Layer 5 of a small transformer language model trained on English Wikipedia (8 layers, counted from 0, width 128). Numbers have three digits each and are written without spaces.
A neuron adds its activation times its output weights to the MLP's output. To switch it off is to set its activation to zero at one token and run the rest of the model.
A neuron's activation on a vector x is SiLU(gate . x) times (in . x), where the dot is the dot product.

Input weights of the MLP neurons that the questions are about. A number n stands for (n - 500) times 0.0011.
n38 gate: 539553775426452429386235457388515413328587469370388619670631166611789330232287394298711306441586600550757255703675392546369475685471508394523638348670344522884428372371491718418264288472524546436618545487567400578286538188553437588378598710743595578560412592608349294501427408570603659638427615433455554423818416549678477452592311449804487638565180330719424531788684665634321284623507
n67 gate: 650731267637682355440472330688697476635531524482837802741363390721686346546619802458453589584313541401688775310693398251670377613390420474668570405529509531646180683726459453340512342498471559606198383392574275615212713591365354634394180374743592393560188429300433549284359707754680294820650409432723629647347319579567613501354508635214282731377466642319246875549522428587399648526385
n86 gate: 329380643579287324512765433704580773376366537470500638562666307503535489512528606491594412391423237586353347479425452462364704468417480471575219599266440370409237586536505583474648718662528287450729429428529594346583326472419382571443478466362338731257276474704329442765501677545701583394428789563570766452558418718407351476558331411572426375681459623437387464727502495523641413939405
n95 gate: 480485327531766522221515486421625255552615679669589647407346234422410584389511365282547504581387596599549332349699641410417427667343554501416658395429514330473789587482500781663527448269519745369318514340401398492694104293542330464467595841164349368547405476319223549464704316566811203396619318729508450331454420504887512475623524725481234729609648417770552676551517429536457241429385
n124 gate: 766772400567382147562646475354496535563510481383500623691456640544399673565209662283125320724453250516275596295464560470230615355651351633605581487552219319462494301501482331451431647546447632085317311487467449405327784694341470650196628345543645397273295255472487564576351682648282706464367684589511662267496495698477282535410401488714448653598428610749294397640481630729327317681506
n146 gate: 477559438471614628560569677698672361577693351495671544596674362494588460555470559669514413412695455477308471513441475571390584579421417480395425606603597390503218378562435487466653615729528527489578386493637470412524470468448432574481362468615382433530476710273420595520725425634573369341227387533528453702173393545437394500578387464589417630418442565733628553603374763482834342570722
n159 gate: 260399398464597652538445328376496499468318460547422283664521620397511525323338447581407659464492626800674743500657547343336670555472437239385347383396494444253611244695568361635481620399550381658454717782599752406775266601635662276517634563467493869528553282696375601651246370616670578627524501662575472184413457433531519497622327525438472716377452251584701613718354576452267672430452
n172 gate: 641453587483239522511330705282765613451434386591575363667504645360554519369599346398484399467189433702326409420519631262312454391602472670314291572593571289572570403719437346506491384702302385365388676585545530536745367480431409301290505583449666533444476606548276530501574287477670327763336555846427530686358275417549596473623517462209394389765438569635567377582560447550596546543275
n192 gate: 797763439134599775285335276670497348545687631468627736463535186559671511327431635470543285276411262480601480493488542550336572388589517596551600510662611589579523436379425825397619628309452293260315582482514653356398679465621458633364770409683239352384424377422164288713358395766314726551676443395330216353379400279425582649812632665615437587559589479582750250582781474733697449287422
n245 gate: 307415610635367595410460396540652362373555741531330766541635396274481666457409446674365262579690156269411379379567345221405773511449188604415393393549352305547631161405325609402412455477448695484568442449475594281686567269296650596312430195532706485067387097388399385581433455295951646469531289292407869193633533474507496424449649369547461594447382532548710310579670741582399663581410
n259 gate: 662725537484554489587344359338603531515420604608553645365207246670731593435469291766626243378538504457768393125401266499405617175368372305625519658633409498369537212582788476422784411386670559621514456687407476179609706590479453505540456691466600439628752947369516499509345330373623562756607528765485449613559115660366093566521466583443506532611273310406448235275438615343518389462757
n286 gate: 529694456494350237330757448631343385301623586423729460501551362505389209419511523681616449368636517496590931389567375383491319777366638646542264584191690393225365408377527425487676542683734599627518553491517882656603483477777266402413444658440506749605483754581460653473607546623688797604456542470661638552681382821707698487719670356458616670622341416417293460497574734486482463501186
n309 gate: 460518598591435542419408469631597255466637338646670427431330367615611387376648797499525491592567480504575306716348286318797480575290456619695531515639629516568600491528463460455391299576476648390321474487480533248550600791483482674759505591781613445607507520298481520481551690475779333449618346452347465557917362282894599410565639495457444636357354402552382632521709681485262566327445
n38 in: 782369438380288216433441551571529548370628608375609260558529466406219449445564662436299353379348542314638411200314357338568659639644464580509598350467429615408455319456543470113246526631127953359538448355516855648488301136472487626576456487391232489604458104562704683468277505239406584383604267749399714693708619626623386143593253585586629305375675678362770514896532457686743400588501
n67 in: 724455595487579711496319354598432398495529710281228486386577279410506433362383300408754302556576627325340344567377705628416510759502617700553365329251315634430512376452435393573571507300522490694629592514601472390777282451459639317402646393574267584505446294508284332679504509391912567719741324537699458482654583693339493400694391580545519551330437633498562316358554513364511532591593
n86 in: 583443592378357354223449565562339377346644331293260308246564389410366335768439322161525340608646756419480381930429432517589547618534360385438724362250365727332376377156775489154566638573584503695248303743534507370492789679483575649377505427560375414331506500502340458490542447353277577315554433441494446595624237664383529458446326427589429470402571434587433509795468609542669276754540
n95 in: 551612519452257399346761457301529487218345615443301375680385536285269481436551502784401718472726563161379286606483518593255419624437617756499477482708369892266463405484364339521533264377336586371566469304415551496381745449602538639376398318555633768219495658590663557629581773371655743528496404580292500656552578382406688675544392478472674549391442557195424456548275451646452736371198
n124 in: 533482597630635420391413828598496532277556391542745565713514734655593328678694555782669266706276411474563564420520459379560354560315382452516606500490390433543243662432655562596337300585349784684223528339511388346274432483592349550454386120623456684451591488237456446359528460629603488623408712517622474284793609615600472586337919619395225417469710453388244619564733525539395487713671
n146 in: 304588405424607492400666568673622606573399571571542318691616391597339504614581563513597560340568679615362535442636611546607617404516450533482358841804600445646439781392458461397529501593227638513405321371640338743455487587350636494466611492381421622543560656510362413476401664439409465503399503734473549301499423585286573390671363547559250475234566704498286477445621609447468402540631
n159 in: 446654515500209506310702490821399631592583566377296631617385322619497541530134536533841460786402441426433340579644598667455527458337538553499551775413561628582561782554682466582417461402773504484638408488768576681510638366594668467306396777701599501385738480717402798598669232508603335282477568687620615449403601576667488683453385508631250535546674624396283684657463687852476209622533
n172 in: 214698384441572635496575496678289214362632510274673419324515498517470179876495519454513580495605631172521520437446524869462447437408491422553492292672502645359324561478564377452428421407516549621493445495503424401500690456635347478563525442633339562570583211613665463577349396467395545505549483369586287538622552324698542575560315675653695496337474553396472444388635511689597468506745
n192 in: 274671795438394891379542430449362554387246244410560605271488471592891587457393483590706761284658686594347545517570223168264640694590832841381335555821440668349573690293734561551376587572703481477448374562584469424271695498491344500500348731698370565565529477738680741635528741697609427173644432300693701290531530507400345393244448656530516496431487423485423271289257533579477590390433
n245 in: 589577499508379453306599338546686500594484374528522458644327604734673336811577343387563880510397615898663691385244555659429472405630583533550611568503453709163548623644359212793448600182654647372430478587316440669654476723562538248399619532282521448885522699650562572330351518413402380507381894654486453431552435480455314545475495821695508452434634583484388278641766230695580657580589
n259 in: 512439362368549460422290573389610454637358534562550633684563298645198623438894562445440489509362471823454264360556670486602583538551209203534539478761638567749416565533490623717512406216499620295425508382413463296565729267359482677565290684424836325896595678562701581695411528550318814545820332280271529495391365412593352326680381841443255530638546470389586429608267409393697264505695
n286 in: 455525747624596298359542622678271535535496573458825397487378470653741280540558505399415313603486475545405551782546329412687371590569209382786600489527401643439462465413520421578253403670550292736442636788414408538576317507553483777664230257513547319189477372138306501513456797568282629674550516563544251334721282490276526038365478384450607404341590680384243715561510465363488648439356
n309 in: 493569388798633442276549539519522538540563508584494666435437446461710454676713639453541598495560584541481516586622382488518587458479615439444611537495304468422313246575193779394689535467532531304429522361175631643522533279549383350421574512400453530479547749661264332784627519524598578547508648493663625127600551763527623284513234386288601298553569651536590398581446436383599529589494

Output weights of the MLP neurons that the questions are about. A number n stands for (n - 500) times 0.0029.
n38: 494545293575377537326353581313412504459476398307660516540501373553596455385548643504464509469653392423456397326434383738544546543472548625568552574548565596456640350343644591260614357511399711562561370303556593386546582229505683579568666616245390514413624315537524555675279398435542496546522598540594617450373554313702375465679446600487538594517627516516548507560705515588782375512529
n67: 370794425645616315390580479518564600351532497438606525587555680570748572621543792520541594373410564441628572528569434475612425543431444493576513398523499570481512517649428517467391331508361488519350499528332363520144680510417389526563400562591659580664506466483531559380616588604341586665484455504600491606524458481525631616388608716476321542519528536342400561458580310594557679579629
n86: 624528576385573453490545307645460485457390324469494543680566392423332467749396495112384566602725513547302488510668672431660322593370505338545702560424454463683529464493589442548514607693458610551477416498462512403447448499353494690405459419366438403506477698422435462468574538661479589498466374518535417523412486366554480363620452396643494521271404623367541505621462570457540486490544
n95: 529534602340485453453380524422591443623390460546298538385476481548650543379491609432410464507585439444596570604477407361388552500635475623406515343406578511247402559416282576435496397286496405405432362295438607336570571617577554418547454500517631466566595370413444463525679456565507571477971592453321647422518420481429504457618427414521528400491582475598669363419707410541382527578499
n124: 580435598472576511365402570379468547558530600398491680651361369637585541627437599514742576547516517502576537530569467460553485664622569641494520417443540525523476527469525310627383586767506506475431488423486529643748641482473295415524594497537521498489490606356321522555473567564763577303271394625461467427346414476538350410547588414381540495484586510591513593640451504477548306424501
n146: 548602517539474589711433456412582523454432646361513386498592553514290420365570566469518611613629441460705527524509426391454535305628527369586685479409516528535496416511480200510365415462497461466508671647321578498470566663694570447565533580476405627412639864575522532471289423590782483524664561528610293570505643604548479522318519351425457676295654429526454479470404471641550626494412
n159: 598377598803487491426584298661484507448573605585356796600357478643536548460507526460504529334443244711535422661575483448598533442459498436372330386568483501534334538272553672505645268375568525342636519512540446705536553311601419435561521520400645395400593526633460491425386465594297622404683517573388491413458487458644502617494418530536560620189472359490546682537636588436710448520489
n172: 624460295589528513567388493307680551561494501560508465501521549634514623552559518529439526598472539501470576514557523480364586496573683484508557487398478514594623555676460427446373513406631521446354508566473553520521402577624444399528476592398591515417599637464337432400482563392608506344309380532373576624348417389511383563454413530415446481652560554586366484634520610574508539502391
n192: 518542636491447590617460303387497414359332298460533655247588332396691604532539385500467258492449540569672551625527336167307490564621641658636522509481510496567530570564619591632550573559534489271456530389486620420557656576573472635510647335372543582601466630583584407497637560496382575356658391609597598645600493461508493334623480614590632523362305578392575414390448651668585511227461
n245: 590346498590441550431377545402410491532443498447603398483662478558562474475401494364568404452301510576566535325345499571251471602711425682406492466544501658335666691634398387550490578416575481594504642470543534570535502464448436456647270579466468403676320509612658607485328377503314326650645558572484503524390685266510429501330330434521461573596527565434630382528651314545489664458437
n259: 509554532470495334600662416505415698554517573522461494506402635587518610573601629361413574532487333350441420403487397458594597579600422274471661452574617429623503438543359569503570251556406419672421724676783342570475508315424623533448601470301469332564551629586508379422568486497559491482501560525631611359425585497713445516491405516479271461449535547377516426530166560513575683348470
n286: 474384564583591436584550602527517591637552398541545713591417672582535426627417524623505439534579491632488467504522496568714508577505338347332668494385529528624494450580402548611283492583313494531395713523678515537408313544433432544470359332429478550322431491413523540565543501519217328707544566543540385448503518565691486282417481410531447417707521559451709514484606485578324491424795
n309: 710642584616483445584574497485456301452441441526470439449406397566442400537555582313482410641631357571586527584675476342818262497635334467419641383532570578532329504381332523557447320539427563443309537657552695508249693581396457608649545389454613445471619194373383660402485572349427540527767533478389494602540493644416567637623580566512528702278560496369427652404596641509424628703514

Each question names a token from some text and the token that comes next. It shows the vector x that enters the MLP there. A number n stands for (n - 500) times 0.0068.

Then comes g, the gradient of the next token's log-probability with respect to the MLP's output, scaled to length 1. A neuron's effect is roughly proportional to its activation times (output weights . g). A number n stands for (n - 500) times 0.00074.

" Championship", then " once"
x: 503501457498606454426602488655517426404514585492438598314490501511453552485500653482518546551552590465472589602478394418655528522579423547535452590398615476516487477580496201354512392437480644441375594557598477581550602646457429503444554454669486514341554489560660585538483713658622619435495451480516461494480490443494501520489487541687593548343484605383441602452425279504685537478444
g: 531466597409466314339670591377578302638587281664542635684479537268544457370420328316618366536535410455533542592474544479322762588421512733608429299666569455411385365616555300555440562554573223591472708498476476463588338243276408526552562438444269261505551509365276485435591556503529655425370612406513499402357527346554336377340665447588528625595559617522339359533550571396631322576382
Switching off which neuron hurts the next token most? n309

" Joe", then " from"
x: 548465623578480469370627533564498559582506503577504571428603738526400548535509476458541585594349772533489509499474267520498495338467479522575343492492494535585560409334309374550434407489560584509534533495452429640531599564432376378603458419466419511476476668504512587483566502452662457573537583466646556605541502457389445349504545353695401458564474476542553445540187215372633521466443
g: 496457554611436369464477392792416326491428504515426525437605232559352352347500573451593540374573374427191517603598417297475373379470446424392427538615514459364278424501295392737372547465416543404385378477466575334457414595532422367466645418443395514384576614198341537690845711565569641449515546429502454408357596439536721450409589292492566673417529500529265703527506619539655265324542
Switching off which neuron hurts the next token most? n245

" British", then " challenge"
x: 623534507567529555344592540529433370500508497466349559489311557430529531507383505457531597466511544619564460462573511380767505377635541622490445614510381479423502418413366274547366246513637655460463427567539671625527536560607509598604513410597540558582556479542461447421611555589552380409510485448495455433455499527534466398556584576623518632359489443367427619616367276559628625521587
g: 486557530643672449489455443373528312530626686369881429570636509627463453743399456351501478760594605674386637309504448530427730626340290363421501478460504616481425436518450220667701345478419300711401377560566577517414410699420563599561371643441385414405413485410550498469544387546577488636437539569584378514573415587337582768341378344702374445387492524298570486425434430410653332317408
Switching off which neuron hurts the next token most? n192

" held", then " in"
x: 461312595445538580535487625408369436510583503373421625420558631451317391204495530496530356474598472394412406464346394445505459512352536551503456339508556526449500460506397384321622380495492561577580510440584420383532412613700551535573538334595408532569501440397489581549609400449491568445479477484498562355350571525428463384573465296550555610359416526590396621444377548466502383479510
g: 521334647546439516547421672718544606620520844461723539314512566606500349490456579585456647361518497602394360668312524557575473242571585538380565463601283477491530613242460570217369420605657347368466395465569285586464569492488784506363550522689358621416624557548582520498495638539505614610497621466528474249398512516435407388512483644538584324486690483559426578424222489278501773713483
Switching off which neuron hurts the next token most? n245

"oon", then "s"
x: 575524621454568388640693455576473293462617612422311443357610535513438577522531559397576613567551597506381416575516435573473439431620445462275587504571438463352561576632387294542518331416558557468541474490528401409557562645399418495505625479647489653454366558478515298476515625518597439588390392449539446495429452530548394665547483588609495454442240457519505647387508533458600281497573
g: 463622622672431522619575605587688448396311423460395302387553573524517748242597518212517494521567538565511531561251660649431281471239427625301448438536513452467650668436506425475513450436496354307633479259578352445373493593424318372401545708427376564751539483558502548499202505541449386490379531412382370333633478364520628428511172453531567356640542697662496429684645591491505618477516
Switching off which neuron hurts the next token most? n124

" Temple", then "."
x: 497418485424519382325637657633644688465387380546519535436463628522409527478432702482472636533603487548447541531360408419705488444468444499302473478536556487589505562550357353315411323534559567428422515494462455625550476608594328561476473469643430524461318542635255523565589709561721514507436620501456443505637620450547400418621559517536601615474439536388486478470339480471577441520630
g: 652554630510555627394599294474390462681415530763327374636568350603511437557723450348508586718693368395539373477613565512579659411387625347533656577417586480735550413543320461468472558353277686500484307320330540476780483473554510566364617421416415474427708399506519275602333290468521680601610377540612508497663440561543417383323540314703518551511382523446432401618529262388515363350292
Switching off which neuron hurts the next token most? n67

" church", then " with"
x: 698510636365503537505583559551477402597642468607507498442511615606470582416429666454557513559515456498448502481381443377669432447513467434569441558550484535534593607601409268324432259573533682479375416506525561598518529612567395531423451377605482579377413502644441582582612653504692526334427501552475515433501536452427364496656560487594489521400462463553387682405413395512544560407661
g: 525319470495336553540653514453610546498618694490420676386547404385526581415467402443634517493564547553393621427394724301408595920501446485379268288557339661385366458541553535730696519534371623399464649509727539386499469468430677442601781451586453585547426555346553554498672710615588287565518530456426446538201556361683585693432656322452696607498761459575616590512495480396462402428445
Switching off which neuron hurts the next token most? n124

" sac", then "k"
x: 365495600339648492527582478603472427481728409581473583413648574689534552369559598522501510589467450441411592555550584583839448583381293494434522582579458562461484526450456383347496496551470582498458508597648504484474501657452521459454539434615442506496403487607784452451544388410602589372424537423665349443394555390525417491397584463635539455575374357507491659331462266388483602477524
g: 504557531593196369433164572497622435622379524559549562681606667598646484610371529462563684370547375582580678581607246669599547450563233547517606485402628457323535539611401416347331321358472490450487544624297527624473389306441641433256654421665505521509633419417521588459502640574444500571525453503468465566591519566396290669640575342700576460505684604516550464396476416564413739898616
Switching off which neuron hurts the next token most? n95

"lie", then " and"
x: 457467485368453455464515516417655556734414446597402379443625595510378514460522481539532511503435629548562524481387414448661396402566431522449700528600400410519466327475477332536536348553571577468613577542494342540645500508502461501588522375511539586542549702406645575649523472408562484404615536487600416523394532477475500397574612524645411406529413576470371390475162356289743469440598
g: 521271681646497385523693434550317358709389367500514416566637570605297651335500430576736614713695402511314647608565517239653438580501671655482497299426513459571528548447487455708424390653370498333593289470414545377791412654601418332427550466442286530400443534271333551685654627601507505442459429404490514471219612495272700383382700560432535420492430528591488461475543589476463449470584
Which neuron, switched off, raises the next token's probability most? n259

" Bre", then "ger"
x: 588409420440452561447562447448353547531361421554584456322473749497518434520424594437522489519561648526547538599491500590807495352459467662471544612534502421590493279378517412435584328449451509468473639445425339603565546520644516514575518366519399561557511544606464503489461673689699401444530655605608512449496479532460594502499425479526649473602451376486595662433382402454545564514532
g: 267572478434756388576132371644599460542344531509380690595752636472549469499502328547287526678541714506580483411544379492552471423642749648698558333592411482430383542540530434698529366529459780595402344473379446495543411478312599364616448332404425454632491664615669369486596388344568612678356367427438366520359490685681566591623307436530592391479377535571674460466485409483362390660585
Switching off which neuron hurts the next token most? n159

" in", then " the"
x: 517491572512610483459657600521391334564469566380186417352449517436562430456440450542642427568476621402469458510496458425490450433608293537493459487486534493384440346585404418582568504383501469648706539553522538552639499547585545626647608464562544484580427525624576571364655471579452438454437631694541477339464581353515371491723420560491454576340552578594571520492605453485412561566437
g: 447292513364591452616682479900561416637400369591411671615475583567552330514333569407455688400431453543317227599433404402601754328639366688657715569453505734695379373465547398428329529286367621577635625329555396644557487688524472411517467345530562604452681519620458652282504606493413409585430522361515514362466511488269300412675461566574443510523678482523591576386437569421592464518382
Switching off which neuron hurts the next token most? n159

"er", then " Temple"
x: 453611460437501356599640574476580649365479497587160444508467530580624426418429593526492598427463526577527273472514488413510452374611584616488533711557489342603537495522398503500278248396473586356501512516419448711612531558572499470587494566632513503437488467654513540459726391439606452504565635587573275465582592613509704525478619653563637498508563500408535429485523424386566389504578
g: 583508472737602495271416493777471389507435283565549700641579563693533470661431547287403679391553584328685552477562761270487487551413688502656515484583304631424501381423458675488510444564553189481375392454702554354771799376385463509549549684553602515411528343335268476605539425365373507730379576477501411587573438466579473491401505520515375479555512642601448546392627565316491568428718
Switching off which neuron hurts the next token most? n86

" the", then " North"
x: 467540541377508534485533611430646758516497474464430533420503705563587515498458501630637627510579513490515364506476551388497397434492553492467340427492327413439598506516364576364346351552697523537415440581473531575460550618443468662543480529550542518584415431609437596357577629491439583595409452559555432382464531547599493463570487536425384483281635523505481507528604431516583524553440
g: 435360472656333510507555407658529472428441325290396411279444510627496548600493548510336504544360371358452500530427462383699538447570629742305523649484626435186241408357473357622687491562530535356565652464559675649517422563444603416313602529645646584534539644567365644485434348603476424511518664657424524366452580461433495521615370479505518818327570317579957431474701406600412426409442
Switching off which neuron hurts the next token most? n67

"he", then "w"
x: 538403450456421527470658474399504512668493514483456455457461614536553465576534304533600606551494666449406480518286490493536492315500478631377707524664419430354602486525545418558267422457565444390540580541399377680472452541504548411474599542638434570532449776531532490413569502498466516466424596548590513620513389459482472588407537558502647319547528497666541478426413454367751339494576
g: 550568367386303582694577582471670449401450370406444448424480504297710539512655372373591518626529525388477498418465640742797561382368723449489543453637500495474546301417549365456416611368503446460498567424504517644222620251364376487626739625489573559463301316508435609558619467616492298493439726556598458429389609585524711363400421368270489465472296238606499742568465534555427373757619
Switching off which neuron hurts the next token most? n259

" dr", then "ew"
x: 713338595430701539497655468415401509612667330498533549287449543633616619550485645444577554499596471528493481539507441647528474491470449499600508453420407453417542572482523551426458445390478582599600493407482412459670573451597318340642391631481287693356505516342487389482478417573541330345464380580555370471549502452511405413447430566359528497520554437529483668448371353390474345580567
g: 252671443313629552553443456624568185665488639308407456377550427336495591411724534454462341580435510505483429562672496560532496378673196340577454833529468549621252524618465420462607510528458552562646415654528523636256329308627404330370458512456553515637609494429451483499404170477561439523507365561527407452475640441627431227678397470637386513467626583698288691464381444481504412568429
Switching off which neuron hurts the next token most? n95

"s", then " was"
x: 600404496459566468566498561484486535601388461563423458406578656590413547498415380487443475493467702532342480399445328543628477368595469499488483600498517411499506427464376358623394449635583475459440665493388452538511567548573374453443497594545448583537551771372426387651697541470567516488422506470652362446466483381540339527529626646492666446486511511539466356428332342479809434499494
g: 502497442601638347420420624491346540619310576391540663554639618382417351459636519415764499451444645401575433589463548494351193482523436570530663438515452395520457490507562548388693385732491563362263433440388417560380435471488400291385430571810387547526449509610632352515604598275488654374706529390577325581472488358357354493646511834397685670351535700596421717309642608523356371560467
Which neuron, switched off, raises the next token's probability most? n259

" 11", then " seasons"
x: 508500554486560426593449498399259440662506455562259549372454444492472369577572546548489451591611502496446406597379491492672509436452483556368436616394633489440507557484415384549439390409669613418521392566368460433625507542496495448496489579570505589470530687565441698550436564551568655395454656572531357344473482573398593542518471545586382644356516533577485436470534364387351666493494
g: 613551583669670508671302212284610444363640401512428274430663346654702585719577504597602398538457421355405339555494540533593549421430625390443329523404456373531637588543480703110508489407293538623493432530574553443548640467571438483445401369409313535532455416645511714397499454534430356562629715610627502584455501482348363536490429679539304642681471416572466642429786364450575335728499
Switching off which neuron hurts the next token most? n38

"D", then "ave"
x: 546397579332536449392459413437483431521491524592512473329411750477437435588527514505567726544319632543488399630442574566385506462453498439581461524352624591500519384479511552659210439483560424580646510379485459613450588624520507415587469428617337524442569639473623522516569619517564373512556491329558552498536667557476283559641517409339535524605547353551493466424550446525568568384483
g: 478488188549442436561503592535499383488491301312589367718500516371522390307423415243776629685574516416424556176617666618527398520547605698223369599265473486625555435697314559545400612734473590581451425640397433408621548418349747399531642472444450655405526502416570353460349636499506449471418709681639514636525516676466483483451429548501455571538464436427285590546527366320623358333580
Switching off which neuron hurts the next token most? n38

" Championship", then " teams"
x: 495473421568587446523546487631458349362516583437357615238527547506448597513527658477599504550622576418442560587505373351713573499550426506466515531426558424527512398532511294354620428380473584432476451551564461515555599644382421517429558380594460543400544514566613602613427745620568537437505442480507485423526550430430538515596375592633611586351461604444525572457554218492656547446471
g: 534413648472338498720605432590295377466354301606468339477311283415339450602351384518530590464444525537394594660422697527507516236469457574655541531645526586478306405692366374663347400265442488331536466581529353561481439524551604458634445578541610611591502473514369536617542314367452583450491162526601793369534434335389598240412665457497479634403496257530425542627562649465358762505305
Switching off which neuron hurts the next token most? n309

" the", then " title"
x: 450528560506507574562553623421561489500612433477432504459430746470519454490505528598508622588603522507510471504418508444617412545544495490471484464504450483437593408506379522521492356528625525495399474577447547495454544548364409621625422550514491563548491513551637557458577518552476497532481524520577432432451387549598500517481564531560442509208528403432470476471569425465567554497516
g: 422528511572630497614257715714459421253677639518708683512490378535695388633272558391358485300635409544434320559495683318521600499378647394579555652569395568469591507649539514616661564397355530364339569342595600428678599405472275450591686696554661608629542390548764455471589680544568449507624749519500540582386384393500584524407560598431618729568413450388374680518530373377487600319386
Which neuron, switched off, raises the next token's probability most? n67

"-", then "10"
x: 482458495473647442596611531599465512461638468499527532460526429578609692614429594522559664515396722402528431505383426492614438315534428623320477645517676496484604294397529385498308338476580604398582549448351493625452414491382479693595499658557438560561612431581515400633503749418431505540498562483334404501513508573410643417455404607452523270571559567494539652571547484545411425549471
g: 825533581296791370493375418619481569479425727440556495438252408528447655630473495472477319592656399316266643458377584630443434482404532629487363580356615579359595320567452407572582603589565543508524475544586595404370539163406252576603635372676405257558434416432730552340639428554344461317615581375541703450420426723583638558569531415433585631548661512466441381542504616627521662453621
Switching off which neuron hurts the next token most? n309

" team", then " trade"
x: 610480515330534487463545542498464445493649529602462465374419617603378475594517635473550500620437496417519447471461346438712500491631496579580344627466559544459497508443502154411473493426521618563477422516443471570600598685472391531540519427544441441297499394547599633553607647587590464426324602492644379547505408418565473561548585586659565568391482392552352571522432474461609474444408
g: 392496581435396617399549602466685374465410236588599373616450480501383321457329602411562626649459524673428374256580523787547625180452519574519618669369340506398587407583481331538489520483522398594399440681583573621546518542559413574718398468330669591534306637409126436429449426249459286647566173447379334547344483485430320418631526309509568543460506397499565500579549535608446375619576
Switching off which neuron hurts the next token most? n286

",", then " London"
x: 527383490432425327509674489607546650568509475519213473568618576649451606469456532572550613619425509542515505534523543408522554439436599537406317563504571495545449549600431431463476508478488651471493510424503492600600318569552529543392623529511438507495517649562307649477521583511481427531409607544394507463261494355484513484513538561568491533293670541500599510573511424452508487522439
g: 547473597566436501637577405500475494335659363396483534305379465556509388410458596443507629409444544531544432470483356310436418342668897277518394576403641466280461440536679450627537398596298429419444737390547555513669478528468528635296679494562444449275497383549636548408566308708413325712522847621594431482747586638525475377438341529313609522551378419537527529282508405309452467708679
Switching off which neuron hurts the next token most? n172

" spent", then " a"
x: 475301555499544598389465568415392365561405539405476535342593490460515460228408472518573421502411531468386462492365445568311514485542440479488341451502455484417570573379418360348566418425655550770545513334477379483679429476518555333610436458482366529491380506421496502689420468565462590393482418636584541436348548519539388454323506268411561606430508445626545636373500334389443476505600
g: 555703465395583307561374712533440467486515374464252417672657569474451400634429459392693374652336498458647536387373313571564489430589558732487587567359658567597581592713474486692542600650370628557679683436479605348475497624543636554547478536692529435514542489724488365502349298413479444584220607494348308571362533397557364470514401182574400418477729688476647700526629450557357271621580
Switching off which neuron hurts the next token most? n159

"nic", then "al"
x: 425317575539586569579562597598515568489570477749366359472495541792524684506458616572523563446547525591407607512621529457509444478507420481521562687515550495385501520518330390472454409429582439336537525372527465449391337627524618507303525401650520519486502493568620531608442629573513654631426584489313477467613498555292279443548477542607658428519443681548500471418533200473521588547372
g: 525394488609263616512631436605742591626512605476589446356447478459451420664475723707649377598566474312520509558550522320416269677450643539409398456243434745517288221490689463485521464418422429516550531455492446609640595624576503617495340501647520646419739461689363807379213685534470410485361596407675346299602456511612479562478377564406645483542515733589541501377662513519492365402604
Switching off which neuron hurts the next token most? n86

" with", then " 13"
x: 510538389388553381407511559433480478444583440471329454355488452408485441490402312424616577675349486451479575532424446573500550517602350575530496453351592479415555552532375399530630478386643461627538482424560481482476540521524505598643549522328435536361411552483412443584514455380519503556414649458573359492381398588511508396511468425579476495299708455589483496379513412436430467514426
g: 394599371719763474272421629466526608523529714269502298442530491482389586668519423583539373273388484376675598497568523591384412429411567509501491516595651510249443461603520475399380672550607598585532613313284567673414491379419530405658416408690254477629340412501701481399553411642388487310235442282638629370575683510616673491583463480519603433596562702610274305510559487549637653602583
Which neuron, switched off, raises the next token's probability most? n67

" Cor", then "inth"
x: 456434449332561478497653465521520555498513434533487456291571717589501436460503729530474541517506548586575687550414353636814397430559479578437527530510458541545390342400464540411314465524519493424509536489460570591603519581613447521443412429537342464519456524594484468519485509440646511524404560397564283378518541513485559543650549553622567416655475488386611530404404279491382587508593
g: 624329396553594472311316590551663557544595537536476353420637470756451448674633432600390594235431542349361618501198526166518390551429595531512442437395535515510605434702630369601371608741516476481558265647552559688521419498624497508355464536314587465424398497514693550212553718455515445543355476388723562578544369459381840553543481502451279481530639429626416390422479644302457594388491
Which neuron, switched off, raises the next token's probability most? n172

" he", then " repair"
x: 531277624613393491484595538445337400614443527698575582439485657456547375561386407328635534608415531458519466479489545546401432455540598593546412491475445583485652555513571306499546455553707574504393472480485417550638536551542457569641530529434366516563512569563574517487388373508449386462421653547733453488351381438500481446400660509736634629484455453527420508522583362348693486307579
g: 544643527661333559557758305411527527365557477367469291679466458469403545761426553397387328390554529580648538479404579455476547618631574593427389399305730454546688557544758395376471696533504486498314423476614582599518330291536450445520480438323465468559416389326308619584440434348531428636472400559483511521640407545624509594347584331516065589455376399545683441489581672681370405837454
Switching off which neuron hurts the next token most? n95

" for", then " 11"
x: 455445476426506439506648543598420507503486451423266435317377415502498454450408481545561428404415438605585615568547334480669558316621373586510363635447534540592442532515377422472548297397488551647515433478423447597505462534492547510641615583519476487332510469561472559456446465484458549433557617523552491416459457504509432465543395469681321705323514416562465527349624378503473604633353
g: 535674398657639686358270617421510598495550578279547264517642592205312534567581493544579446459375456407625721639325520730280307614356673371492336356593595366258546447507507369559539587530681468627509372466311591451542492389299477368602362458449203434462398490474630426560526403570495510338339554481522600432667731532702634481476553427629631543409496634510296304457449406518649545586519
Which neuron, switched off, raises the next token's probability most? n159

" building", then " full"
x: 678570611469501428494667571353511578478703555513485545515579646581500450435557591451600598589618416371305530454402438419622436463547462566423387485525549559581469617604386343448578309523556646531405478464638488595490496628649462611577535348588421568421301495439505545478716677525679555382461579526526548451515582466493398462577555466608448566388457564458428590476564470492480448608612
g: 448375476608529506548478564164321514389643404436280593407335571355595539528538603607603501476399380358614638432600537575470562609580460442500462625341561379430532561391562605474767411451635465702436679537485768343418445386308467646537491585331504400550417465461676596295476447476414464481673446662464580679476516275849630554280335394481506640436309528405578418453890356533440289566439
Which neuron, switched off, raises the next token's probability most? n124

" history", then " of"
x: 532549541436565490419525565410509433477625563399655509442616521659524303440596531733570496601587480276345509467570576443714385469567376471276435451505501586522382540352588333574545368514523408577483523614543467561422488563619429626703442433567388508387420476520468587487705538631535565378374564523417425417441532554490400568480681571663522615446516493419359655398477373449703537440457
g: 466725222327427341448595348293667547391454336463599454569397451602442386329553462634360567504392361457207381504497278419306572451496339610625557403393511660395596559624575327506499575375563646577667461257633258432399499525794420185337373588464494433492476464498444675519511702503486333429342585277619591508418709542500405711642463587513551430579532674642487514458527562481513653405422
Which neuron, switched off, raises the next token's probability most? n286